Layer 4 of a small transformer language model trained on English Wikipedia (8 layers, counted from 0, width 96).
Take only the direct path to the model's output, skipping the later layers: a vector added to the residual stream pushes a token's score in proportion to its dot product with that token's output vector.

Output vectors of the tokens that the questions are about. A number n stands for (n - 500) times 0.0047.
"gh": 468 386 537 576 593 363 379 525 683 528 337 289 547 578 446 829 362 553 532 630 368 394 540 261 704 614 384 605 525 614 513 356 456 325 654 445 622 546 226 637 385 457 772 549 517 726 425 387 511 280 478 643 488 586 511 640 609 686 345 540 544 499 216 430 332 435 492 315 623 380 610 473 199 734 435 328 589 653 631 499 474 426 420 719 432 505 678 632 337 383 492 460 584 609 557 416
"00": 453 411 688 580 433 535 754 337 630 419 393 246 577 492 340 394 562 234 404 585 506 475 453 582 721 540 428 295 467 443 580 406 634 801 688 499 473 488 760 568 481 566 314 639 557 450 658 478 708 265 524 519 481 572 474 427 542 656 368 477 522 526 543 577 534 486 401 408 407 485 354 499 525 495 299 335 573 603 569 413 461 608 393 506 323 561 347 604 657 646 559 354 614 735 246 401
"ober": 520 567 483 493 613 544 333 358 567 710 610 683 364 533 337 881 193 544 630 483 276 657 524 296 666 695 746 397 340 676 546 374 517 472 605 320 428 502 306 383 459 340 912 576 422 613 546 337 690 125 637 538 677 743 525 587 508 385 395 484 498 496 596 538 597 499 458 396 572 319 344 477 268 638 560 388 628 706 627 415 431 368 125 437 258 389 569 566 740 504 626 293 757 445 466 334
"ough": 535 321 433 837 536 388 393 343 591 591 540 319 381 443 273 760 296 561 564 557 390 668 686 238 731 607 688 579 720 730 421 413 553 444 390 545 573 578 400 452 428 576 650 519 427 575 586 401 580 415 464 566 543 755 647 476 608 435 332 528 644 473 364 531 558 326 503 451 430 376 458 503 347 254 513 389 772 364 709 344 581 687 183 555 269 459 679 480 373 441 394 538 504 620 497 455
"ual": 456 285 696 555 426 648 349 529 603 530 216 408 411 517 244 644 629 602 796 571 474 599 749 468 365 783 551 374 293 459 522 558 554 535 604 371 328 574 402 444 433 585 516 502 382 595 633 621 272 428 664 469 506 314 487 330 680 657 520 787 769 208 612 735 447 364 742 519 464 641 411 510 161 465 389 617 608 600 865 345 487 595 284 543 508 366 452 270 799 240 399 426 622 341 314 376
"ah": 430 594 481 693 522 499 456 411 524 512 518 459 511 486 437 589 484 679 805 505 307 725 465 411 451 512 469 581 614 353 637 480 498 613 771 453 382 502 502 587 394 517 429 463 309 662 389 328 562 376 485 611 536 470 655 427 376 474 340 584 655 613 304 335 534 361 652 506 414 523 435 529 213 502 587 493 573 402 500 585 639 511 643 447 351 389 427 721 564 346 526 571 557 476 521 304
"196": 663 525 597 435 653 293 446 264 567 689 276 310 455 468 396 542 528 360 751 545 644 508 335 771 575 748 364 332 411 485 457 426 550 660 636 352 545 504 502 492 545 575 705 578 686 649 730 324 600 257 557 452 529 480 406 450 564 536 509 458 584 606 605 644 394 546 390 517 396 492 471 481 348 290 328 424 518 407 620 402 495 557 313 439 587 411 470 740 560 479 542 196 625 619 397 456
"pe": 624 400 562 504 471 495 600 326 446 740 690 294 520 474 462 277 293 407 693 571 362 701 542 598 524 564 282 126 674 887 440 390 606 526 619 347 592 537 633 581 211 499 844 468 434 540 409 393 518 538 514 552 362 460 282 476 797 406 436 705 284 454 319 499 522 532 638 436 314 428 496 512 350 655 486 310 779 685 526 375 551 317 301 429 438 554 544 763 390 461 585 473 637 447 610 676
"l": 538 346 387 415 373 549 446 273 556 558 491 378 492 499 646 438 495 427 452 542 280 682 554 511 495 583 483 420 672 821 488 541 512 733 647 712 595 478 458 484 529 414 552 495 575 488 507 461 395 452 490 317 665 417 688 642 543 548 427 492 467 555 539 526 335 493 272 622 485 480 502 534 487 553 497 435 446 716 250 556 484 395 517 603 484 361 273 614 532 481 709 514 261 460 559 458
"ce": 383 412 434 684 457 384 409 664 374 439 507 424 668 381 576 629 514 401 544 343 677 726 533 660 463 722 502 428 621 648 532 723 504 527 708 273 679 516 771 625 612 495 699 575 432 654 408 213 609 339 298 471 593 557 541 315 510 530 528 707 185 443 328 486 310 286 352 267 307 349 357 497 392 491 497 333 736 479 618 425 473 390 465 806 416 404 594 724 361 367 539 681 409 578 606 491
"ens": 608 371 645 463 487 442 515 398 474 608 563 507 421 424 421 617 615 305 434 413 279 682 478 409 550 645 483 327 611 777 574 613 540 377 442 457 554 499 460 493 496 579 503 445 365 599 516 399 710 497 350 559 548 406 239 466 524 404 323 419 725 322 649 576 372 566 432 393 429 384 427 491 487 409 393 753 392 339 697 697 553 487 543 436 559 619 406 594 404 602 647 496 677 500 503 714
"ress": 385 304 683 469 494 540 645 411 488 670 613 387 279 569 535 812 469 448 444 373 434 627 510 413 516 623 390 400 628 415 573 441 558 470 428 482 357 512 380 478 717 792 564 597 427 737 626 394 810 664 423 450 563 381 348 431 761 359 405 671 588 598 280 582 442 601 462 467 275 593 341 482 122 594 505 512 378 522 357 421 377 468 490 610 374 469 446 774 537 601 534 392 617 451 299 672
"any": 277 597 430 337 518 356 402 470 620 647 732 548 232 595 311 420 544 587 659 484 268 459 389 299 527 673 629 280 530 812 544 522 509 439 523 509 134 520 511 468 512 528 562 489 263 443 332 411 703 499 538 534 530 432 403 493 712 745 492 650 797 655 408 585 453 319 512 292 442 496 598 491 331 370 416 520 348 396 523 511 475 301 587 554 393 601 509 641 644 525 594 582 809 701 707 334
"ance": 658 349 750 527 427 374 429 551 481 308 524 517 404 581 508 569 486 610 821 503 336 347 845 532 345 660 450 300 726 475 567 465 503 628 578 460 438 562 503 441 462 518 266 652 499 578 720 409 570 333 369 290 672 455 589 266 707 643 509 973 635 461 306 308 553 480 408 488 339 503 477 526 63 446 696 595 390 543 692 425 669 517 283 295 336 495 743 602 391 447 383 361 590 562 225 748
"ann": 392 353 429 591 441 452 348 326 482 543 412 621 530 547 366 560 431 385 871 540 342 571 416 435 304 567 446 496 714 548 543 533 519 364 586 481 480 524 494 513 508 540 470 380 348 543 596 258 538 415 568 654 564 643 491 538 633 735 436 643 756 668 416 622 353 423 406 512 450 449 256 494 392 548 558 497 594 640 595 491 497 508 476 500 321 623 453 707 466 491 527 536 404 561 265 546

Output weights of attention head 2. The head adds the sum of these rows, row i times number i of z. A number n stands for (n - 500) times 0.0013.
o0: 344 614 555 301 401 576 358 538 539 456 603 409 243 533 773 694 675 511 402 514 692 327 408 635 478 601 691 435 370 367 436 549 521 411 622 462 512 457 393 444 689 299 447 444 406 403 465 450 552 509 513 460 427 480 673 627 494 398 574 735 565 614 412 493 373 543 379 355 453 523 412 327 432 587 354 454 762 501 547 615 564 759 612 646 586 490 559 553 305 455 351 593 555 528 446 405
o1: 389 736 418 464 356 482 499 526 480 462 460 683 551 611 336 346 474 478 422 443 612 440 498 486 434 743 533 676 270 453 559 644 744 524 485 225 498 670 783 450 533 358 496 464 435 662 567 314 661 353 502 624 726 657 484 246 609 395 619 471 463 388 334 451 480 396 295 672 645 660 390 365 640 464 468 166 357 714 369 461 511 394 431 551 631 447 636 373 573 560 612 435 561 619 489 487
o2: 583 443 540 624 484 319 580 493 584 419 653 531 371 287 450 711 390 465 686 294 424 584 340 565 392 392 527 368 483 503 525 623 761 253 434 377 289 557 552 545 469 401 625 495 395 429 512 191 567 612 570 442 668 515 346 576 586 513 595 514 547 788 507 563 540 392 537 417 438 447 301 445 511 706 517 436 522 620 499 560 377 431 561 624 493 420 480 731 546 426 582 603 521 406 455 625
o3: 618 596 665 396 447 297 564 420 354 248 458 445 330 495 273 461 523 702 379 445 382 312 305 521 575 513 515 523 560 407 434 259 532 606 396 463 519 636 435 576 619 617 616 604 540 584 805 504 435 434 434 628 558 592 590 796 503 571 486 612 569 603 411 530 533 454 618 478 281 754 582 619 343 643 528 398 552 418 513 439 512 397 476 435 443 723 491 301 709 262 569 466 413 452 535 431
o4: 550 572 626 436 553 429 252 573 591 587 742 502 522 389 369 416 590 656 659 488 277 496 338 314 450 381 445 462 479 470 587 437 705 386 501 533 350 315 401 489 456 581 412 426 620 506 581 338 367 469 380 539 587 616 612 485 588 571 483 443 786 441 573 647 509 545 595 496 473 453 658 516 625 523 313 675 262 184 414 670 536 596 863 344 525 372 407 429 301 710 565 549 704 607 369 410
o5: 608 441 472 563 437 492 219 674 540 626 457 539 427 513 343 461 287 427 437 734 539 437 573 398 551 422 367 348 517 534 503 349 514 299 719 517 410 474 544 603 450 717 421 357 674 588 430 468 666 595 445 514 415 591 650 476 439 506 583 822 481 537 363 394 528 466 546 342 413 479 397 568 594 629 478 464 582 511 470 520 345 436 360 652 424 444 605 714 603 475 487 374 436 617 651 481
o6: 549 625 526 547 547 524 471 431 461 660 364 367 387 506 572 537 747 569 473 508 562 328 420 569 414 453 408 578 420 543 377 616 375 433 522 452 311 465 478 660 624 699 475 514 553 720 685 332 492 483 561 583 556 594 304 367 522 574 506 344 473 437 512 683 431 454 527 509 512 241 501 678 281 577 641 485 457 758 440 399 593 565 585 652 431 292 190 723 495 388 610 474 342 459 451 508
o7: 535 403 546 420 610 513 399 747 558 406 432 548 424 723 430 617 304 683 489 595 226 510 573 462 515 466 577 461 124 629 387 665 355 489 483 479 431 465 215 482 502 463 483 362 631 513 554 661 604 382 424 416 645 474 365 581 622 536 488 577 310 386 453 483 475 569 461 419 578 532 445 431 391 436 613 522 266 635 560 637 518 432 473 357 533 668 515 750 632 669 538 514 649 526 347 625
o8: 416 427 638 576 361 541 460 639 713 634 549 602 516 534 426 525 525 375 615 434 630 535 587 550 617 457 515 479 611 355 647 467 498 486 379 524 389 516 507 462 617 554 412 380 501 316 561 495 546 399 405 770 609 508 800 456 430 339 392 564 611 546 686 481 539 299 317 453 563 235 331 487 311 395 400 586 393 747 479 448 529 689 518 205 408 616 348 471 658 619 468 233 581 397 482 712
o9: 486 641 728 498 668 713 353 665 394 598 535 476 160 638 504 395 638 513 401 405 431 422 613 601 547 524 521 419 373 520 493 464 576 302 362 684 457 389 387 424 575 668 311 738 546 680 455 583 532 594 345 364 528 614 196 541 399 343 591 531 604 445 565 563 607 472 327 352 632 476 498 445 604 646 580 436 487 380 486 298 412 585 435 504 431 466 643 204 476 568 499 430 659 464 527 751
o10: 235 436 748 801 529 581 477 476 557 379 566 487 330 569 520 466 490 444 372 332 483 585 317 491 765 352 619 542 351 330 606 432 590 559 646 392 546 467 645 555 701 412 638 512 542 443 530 690 140 466 523 401 485 716 319 456 491 615 329 631 410 424 390 490 452 479 531 540 442 428 639 451 614 520 486 558 336 475 458 459 519 353 400 580 364 571 402 664 487 625 587 519 730 491 515 496
o11: 496 607 397 655 498 550 370 352 602 515 471 388 519 511 541 579 586 524 454 530 565 383 759 372 559 698 409 468 452 567 503 286 483 570 535 446 546 460 447 449 447 519 621 617 403 400 606 425 434 571 545 463 473 610 406 273 336 273 538 748 443 444 544 586 632 416 583 504 357 512 739 397 418 560 483 218 315 601 783 438 649 561 545 337 517 289 500 605 502 482 468 494 579 644 456 577
o12: 498 439 489 554 603 454 593 443 509 666 555 530 320 368 545 458 675 431 443 555 466 456 704 429 396 318 518 669 553 266 530 614 512 445 575 355 229 482 541 26 351 600 339 551 458 296 386 457 510 602 437 473 561 705 444 568 327 408 610 642 326 659 389 494 528 543 591 524 629 624 688 556 467 374 341 538 486 677 352 676 721 527 667 319 492 650 483 634 514 380 679 552 453 562 552 406
o13: 575 414 566 427 566 517 606 480 406 524 565 447 535 482 684 556 462 287 593 366 522 584 588 486 637 552 479 510 522 565 496 464 512 276 514 504 520 553 538 464 534 621 595 372 471 381 511 479 659 527 540 246 362 527 547 658 644 746 515 654 489 592 551 420 631 378 125 374 276 445 620 658 498 713 572 472 369 628 361 385 480 323 569 421 585 486 654 283 536 493 553 390 520 665 260 287
o14: 433 545 521 630 361 425 684 632 732 436 409 652 576 371 269 555 444 392 295 447 493 631 491 452 516 358 364 446 575 497 519 641 496 478 362 524 423 473 495 416 628 686 399 551 698 374 584 509 721 865 408 541 291 542 399 287 492 353 468 514 391 586 869 411 535 593 598 513 495 539 443 505 329 616 573 503 430 269 307 367 502 370 669 438 595 545 630 525 392 518 476 573 612 591 437 489
o15: 398 789 430 383 303 551 563 650 515 495 592 455 287 548 410 554 269 703 500 236 441 542 462 459 650 406 493 401 511 404 380 625 298 646 626 593 184 580 582 515 553 479 437 360 538 458 520 576 621 596 528 463 509 618 596 377 427 389 419 418 573 434 623 621 524 628 225 608 337 484 737 416 636 571 417 526 531 545 475 469 492 423 381 716 523 647 536 402 474 520 609 499 238 570 728 549
o16: 407 371 511 250 490 412 446 358 507 729 405 437 655 582 519 353 556 401 591 361 352 659 352 600 537 478 399 359 281 460 400 670 385 746 701 502 466 563 528 666 578 458 534 385 596 534 644 549 456 834 666 371 585 469 482 536 452 354 585 612 416 570 688 702 424 339 709 611 421 689 651 517 490 480 522 292 630 612 235 608 367 635 490 457 560 456 364 469 357 513 412 298 582 478 258 578
o17: 459 611 640 593 561 600 339 573 534 571 597 416 794 540 579 448 391 484 617 376 502 359 474 541 483 424 508 456 565 438 534 540 391 408 502 431 491 653 483 488 390 178 500 424 387 485 443 480 413 495 573 222 432 554 627 616 385 436 476 488 549 449 648 492 833 594 738 627 562 407 477 445 361 522 552 521 468 735 442 429 821 384 542 543 382 423 646 388 370 434 475 554 279 546 501 458
o18: 356 570 459 456 411 571 440 665 718 451 257 859 314 568 398 511 559 525 593 562 412 493 426 470 411 482 654 452 608 357 542 342 176 297 529 345 744 469 390 588 470 484 378 479 563 535 575 699 459 305 596 454 531 533 468 390 481 528 460 480 478 856 680 465 549 509 375 680 694 365 756 414 604 530 426 411 670 483 649 554 512 525 762 475 387 560 505 454 541 407 438 461 463 510 316 243
o19: 460 259 421 546 557 513 437 396 609 731 392 509 621 532 241 529 397 350 434 428 559 294 603 366 358 544 552 732 263 527 457 622 542 462 518 568 513 466 721 604 570 433 545 516 362 604 602 530 513 544 380 458 367 563 585 706 446 608 526 547 784 500 478 471 472 672 485 493 492 524 570 544 586 492 508 343 567 569 458 491 461 445 414 536 467 614 524 479 377 697 405 543 227 577 180 530
o20: 471 321 524 359 231 494 593 597 507 654 471 507 509 424 209 284 486 498 771 719 585 376 513 592 526 441 602 316 630 669 438 589 571 500 503 486 620 719 313 582 588 463 376 584 408 614 508 566 277 538 458 527 488 612 452 363 691 560 632 532 392 337 553 286 405 476 584 282 559 597 548 556 577 567 470 362 464 482 576 419 679 399 546 444 522 476 687 400 492 393 494 543 440 368 595 590
o21: 599 375 416 429 600 427 394 341 358 318 549 504 477 729 609 546 535 716 452 513 341 462 345 519 388 636 477 460 568 343 551 682 521 470 495 527 460 515 654 627 645 789 560 548 497 333 256 644 563 433 482 392 534 389 312 490 316 405 597 492 540 424 661 203 551 234 787 541 532 301 490 607 515 513 334 409 618 602 469 732 361 365 543 542 323 514 602 343 580 734 494 559 538 591 624 632
o22: 480 477 378 392 561 533 657 510 580 629 582 465 305 677 368 383 466 509 209 481 349 248 393 652 363 432 269 345 590 582 522 490 683 454 480 550 448 608 432 456 452 533 542 499 554 372 586 246 549 539 375 391 501 435 597 573 542 746 302 382 377 474 620 620 659 491 530 514 722 407 630 539 632 515 564 566 585 621 786 611 538 526 304 438 656 450 611 517 387 617 443 555 453 530 434 387
o23: 598 664 577 503 369 576 470 471 241 508 534 709 578 393 586 573 624 447 493 428 578 451 307 440 647 379 379 500 533 545 406 589 589 470 400 525 698 463 569 476 251 693 555 345 434 420 726 589 438 406 483 314 470 405 517 471 419 419 425 323 455 345 823 578 658 350 360 419 575 574 462 402 527 505 261 478 529 435 845 563 351 592 496 616 508 706 447 677 503 541 725 276 538 471 339 683
o24: 622 309 389 390 549 395 541 679 338 615 530 577 572 595 499 396 603 364 374 410 499 507 450 298 661 635 512 465 498 579 525 424 345 597 410 343 411 526 475 536 498 379 519 302 792 688 382 373 545 293 311 368 645 609 562 700 339 406 580 348 429 494 543 530 576 522 385 571 498 417 422 463 523 727 384 550 531 599 345 640 648 745 677 668 340 468 493 421 448 430 601 606 651 637 492 450
o25: 376 492 479 502 544 587 583 458 555 410 550 633 640 269 463 529 434 685 401 535 771 378 452 391 538 670 620 585 461 742 453 558 382 436 379 629 424 426 346 667 368 522 719 356 591 396 523 499 326 641 530 260 592 326 460 479 529 571 693 592 560 672 644 405 560 636 303 504 657 302 719 361 242 458 468 426 545 543 344 588 553 575 278 470 426 351 623 436 555 432 490 491 772 336 544 311
o26: 343 535 574 423 471 482 610 312 468 396 784 570 517 488 426 289 372 377 628 581 511 430 375 513 652 790 421 658 378 456 370 387 386 255 546 433 252 710 393 486 544 536 562 547 511 494 397 662 529 721 364 541 360 608 684 474 295 426 354 215 606 371 654 606 417 511 681 448 696 679 497 611 399 466 432 697 433 574 635 431 367 554 466 645 601 423 434 577 716 442 364 740 686 532 299 430
o27: 735 429 667 438 410 674 345 473 485 547 371 518 595 312 472 548 444 434 368 401 258 444 510 440 658 483 767 522 578 635 398 548 250 399 557 616 731 521 485 402 471 502 452 572 215 518 465 305 590 408 397 656 609 497 553 554 415 621 481 383 400 429 652 685 489 510 426 517 441 566 617 572 587 468 486 633 697 413 302 510 681 528 331 320 446 357 396 557 533 528 529 536 660 557 554 570
o28: 305 446 586 561 321 573 327 513 379 612 536 225 310 571 704 410 495 514 507 277 358 600 439 492 338 468 387 601 566 700 496 801 478 363 439 358 606 568 397 669 435 595 551 579 547 318 681 625 497 581 444 834 493 490 662 389 695 351 711 519 374 553 588 390 500 553 542 419 479 373 467 417 610 348 523 516 510 282 422 566 590 607 360 569 363 434 642 592 492 506 546 413 498 791 485 364
o29: 136 336 488 517 561 560 494 713 665 620 524 574 383 544 480 688 477 441 514 538 592 462 348 369 722 475 419 711 624 287 509 525 492 472 322 468 553 458 100 466 351 449 706 511 419 573 389 507 752 444 569 485 664 436 551 538 436 566 533 477 466 318 475 488 379 601 691 398 517 596 590 481 497 723 431 379 456 441 602 514 451 465 316 686 553 541 437 567 505 649 448 324 398 607 505 515
o30: 513 536 619 488 468 286 432 632 633 376 492 579 543 728 600 478 379 493 583 538 535 477 603 580 578 483 484 529 485 375 683 532 327 620 387 332 472 684 586 572 381 389 380 656 404 604 586 277 293 585 549 353 225 344 587 548 649 473 500 512 472 589 485 497 540 318 312 425 461 539 515 526 605 522 391 311 672 278 425 392 498 606 518 390 533 315 357 785 578 727 605 566 582 662 514 466
o31: 473 588 394 439 678 583 401 576 546 425 180 511 525 524 578 469 599 445 417 490 657 561 302 488 462 350 334 453 473 541 495 531 601 386 598 557 749 513 430 565 394 575 561 497 406 396 435 479 470 603 595 513 655 480 667 498 518 329 582 440 624 430 443 776 459 337 451 436 511 599 625 466 691 671 449 595 313 632 323 295 571 240 581 387 463 479 599 605 560 595 258 516 492 363 659 529

Each question shows a token from some text and the vector z that the head gathered there. A number n stands for (n - 500) times 0.012.

"8": 394 557 454 419 662 403 771 438 509 388 550 537 527 593 336 187 513 358 404 616 413 421 435 704 528 335 485 318 456 499 357 437
Which of these tokens does it push up most? "196"

" In": 499 393 450 464 492 410 533 525 607 522 406 485 379 555 440 544 440 504 397 481 559 522 446 490 535 450 507 503 586 409 486 519
Which three tokens does it push up most, strongest first? "ens", "ance", "l"

" The": 513 506 454 492 497 582 506 509 539 518 478 533 518 564 470 513 573 456 466 492 478 495 456 417 422 487 505 549 489 551 537 447
Which of these tokens does it push down most? "ens"

"f": 715 253 449 260 322 392 609 421 436 73 930 591 595 424 582 522 355 249 501 324 567 433 265 578 879 363 601 175 536 332 652 539
Which two tokens does it push up most, strongest first? "ce", "ah"

"7": 421 517 444 543 588 570 666 349 604 354 478 677 402 486 460 440 356 533 401 344 462 529 402 564 545 558 616 492 473 481 365 453
Which of these tokens does it push up most? "ah"

"ing": 537 478 483 536 558 557 527 540 555 479 503 507 496 558 448 500 529 466 449 518 492 515 449 472 424 529 511 537 532 520 522 496
Which of these tokens does it push down most? "ce"

"9": 553 490 505 567 528 524 504 503 564 455 512 499 499 547 467 504 547 451 442 480 482 549 531 423 434 523 533 540 580 506 551 502
Which of these tokens does it push up most? "any"

"is": 523 456 533 528 515 544 519 538 523 428 537 531 458 555 446 539 483 419 470 496 514 509 487 486 475 522 498 539 534 477 490 524
Which three tokens does it push up most, strongest first? "any", "gh", "pe"

"end": 587 550 298 396 480 26 632 249 291 333 382 457 498 556 274 422 358 168 393 499 615 81 422 233 544 493 337 514 465 381 700 844
Which three tokens does it push up most, strongest first? "l", "ce", "196"

" D": 547 552 495 429 617 551 514 544 545 462 589 324 462 558 555 434 486 454 507 442 454 531 463 466 403 601 464 559 439 529 550 451
Which of these tokens does it push up most? "any"

"e": 588 399 519 399 476 549 570 522 492 349 595 548 506 508 472 568 467 421 477 410 558 525 470 531 579 473 561 484 507 423 514 522
Which of these tokens does it push up most? "ce"

" K": 587 421 398 430 628 725 607 602 297 463 468 362 473 597 523 348 476 678 407 472 415 598 453 396 356 443 601 638 370 599 632 612
Which three tokens does it push up most, strongest first? "gh", "ah", "any"

" and": 503 358 589 622 457 563 379 581 517 510 467 633 320 656 509 619 441 465 481 555 464 565 525 545 502 473 415 470 595 455 560 532
Which of these tokens does it push up most? "ance"

"p": 551 456 542 539 492 530 484 543 554 425 500 569 466 584 467 493 511 430 459 524 521 504 490 487 500 532 499 515 497 478 517 499
Which of these tokens does it push up most? "ance"

"ol": 511 340 523 509 452 515 523 515 653 435 509 577 425 517 416 533 430 462 457 528 599 566 524 553 501 507 449 496 624 554 502 505
Which of these tokens does it push up most? "ough"

"0": 462 453 498 375 556 533 691 485 492 413 499 500 394 495 279 419 459 491 626 514 619 380 515 493 531 385 493 509 442 459 455 514
Which of these tokens does it push down most? "ress"

"se": 556 421 522 535 498 518 508 531 593 384 526 569 515 526 453 494 518 426 434 586 508 549 499 450 539 530 481 528 502 498 538 487
Which of these tokens does it push up most? "gh"

" the": 503 438 547 505 528 569 478 489 563 473 509 569 451 537 413 509 524 414 476 506 487 532 495 460 457 523 528 551 563 495 489 507
Which of these tokens does it push up most? "ough"

"ri": 597 442 274 332 506 249 577 331 372 321 548 525 517 571 425 473 321 350 446 397 556 209 330 351 593 416 465 429 496 367 682 657
Which of these tokens does it push up most? "ce"

" ": 547 444 452 559 520 503 495 530 574 473 491 487 474 578 488 511 540 472 431 465 488 508 488 482 475 485 537 526 529 510 504 522
Which of these tokens does it push up most? "ress"

"ary": 524 497 426 629 518 498 549 535 579 523 514 507 468 530 543 566 612 513 458 463 538 546 499 418 423 529 556 619 449 527 612 529
Which of these tokens does it push up most? "ual"

"ou": 415 559 643 477 374 212 588 600 734 415 296 437 483 392 498 584 479 241 403 411 629 734 596 510 405 512 611 605 438 378 582 684
Which of these tokens does it push up most? "ens"

"est": 524 416 480 488 504 524 529 538 569 438 505 567 464 581 464 535 478 401 449 513 532 498 487 477 487 497 507 500 513 472 530 474
Which two tokens does it push up most, strongest first? "ance", "ress"

" play": 511 446 613 540 494 501 448 548 496 397 483 553 521 467 527 485 636 447 430 575 517 574 436 489 564 497 470 572 457 494 501 521
Which of these tokens does it push up most? "pe"

" app": 428 545 521 542 566 507 495 582 463 551 569 666 436 531 462 459 493 483 402 470 419 489 398 451 543 544 475 585 430 565 432 426
Which of these tokens does it push down most? "ann"

" j": 599 450 524 535 505 528 494 543 541 417 502 567 451 582 472 491 500 440 438 534 510 531 494 474 507 524 509 533 495 518 519 507
Which two tokens does it push up most, strongest first? "gh", "ress"

" c": 528 418 522 543 512 518 497 519 583 479 485 578 456 546 441 521 494 434 443 520 517 552 501 483 466 525 496 525 581 502 496 514
Which three tokens does it push up most, strongest first? "ough", "ance", "ress"

" pro": 457 525 404 551 423 382 541 460 537 431 425 655 445 551 435 512 410 416 342 587 570 594 495 330 506 626 522 576 335 639 610 649
Which of these tokens does it push up most? "gh"

"ates": 565 467 444 572 515 492 573 554 528 489 511 520 504 537 513 527 568 509 476 480 582 538 416 413 402 482 527 606 481 567 553 593
Which of these tokens does it push up most? "ual"

"l": 375 305 600 389 315 364 776 398 486 220 411 505 627 591 360 640 763 211 487 608 486 547 529 328 667 625 435 543 461 479 340 793
Which of these tokens does it push up most? "l"

" th": 471 427 464 619 527 494 563 539 495 456 524 533 436 562 489 519 470 466 451 452 484 509 495 412 410 466 528 559 486 533 543 575
Which of these tokens does it push up most? "gh"

" R": 572 502 488 524 560 550 529 512 578 479 482 485 500 575 487 506 543 458 422 475 461 495 478 466 413 502 516 530 560 497 516 483
Which of these tokens does it push down most? "gh"

"en": 454 559 396 495 513 572 519 504 501 487 479 472 521 571 474 487 520 433 455 531 508 472 441 535 467 506 484 575 475 579 523 452
Which of these tokens does it push up most? "00"

" a": 505 509 473 513 490 559 483 529 577 441 558 519 451 548 446 545 506 444 465 498 487 482 465 425 466 504 511 556 517 516 498 466
Which two tokens does it push up most, strongest first? "ober", "ough"

"a": 519 449 439 578 541 547 529 545 516 513 505 503 491 539 504 505 604 509 475 463 540 522 477 436 393 468 515 592 480 559 567 533
Which of these tokens does it push up most? "ual"

"ason": 531 491 527 531 531 548 561 523 538 465 535 564 485 511 441 488 491 414 419 457 519 528 500 525 469 553 496 555 570 453 546 476
Which of these tokens does it push up most? "pe"

" gr": 518 361 461 538 400 477 502 498 624 364 474 516 483 507 462 639 485 415 520 548 609 550 554 520 548 511 485 588 545 580 559 435
Which two tokens does it push up most, strongest first? "ough", "l"

"ge": 480 348 516 486 432 473 469 461 599 448 495 593 403 535 387 543 463 404 467 557 516 566 558 573 508 494 460 509 630 560 540 509
Which two tokens does it push up most, strongest first? "ough", "pe"

"em": 499 455 526 509 487 551 500 534 546 433 542 525 446 531 409 495 513 418 485 473 467 495 487 495 477 499 491 589 541 476 522 497
Which of these tokens does it push up most? "ober"

"chool": 516 458 441 575 543 556 534 540 509 505 507 495 499 535 507 490 603 503 472 475 538 519 471 443 394 460 518 582 481 550 551 537
Which of these tokens does it push up most? "ual"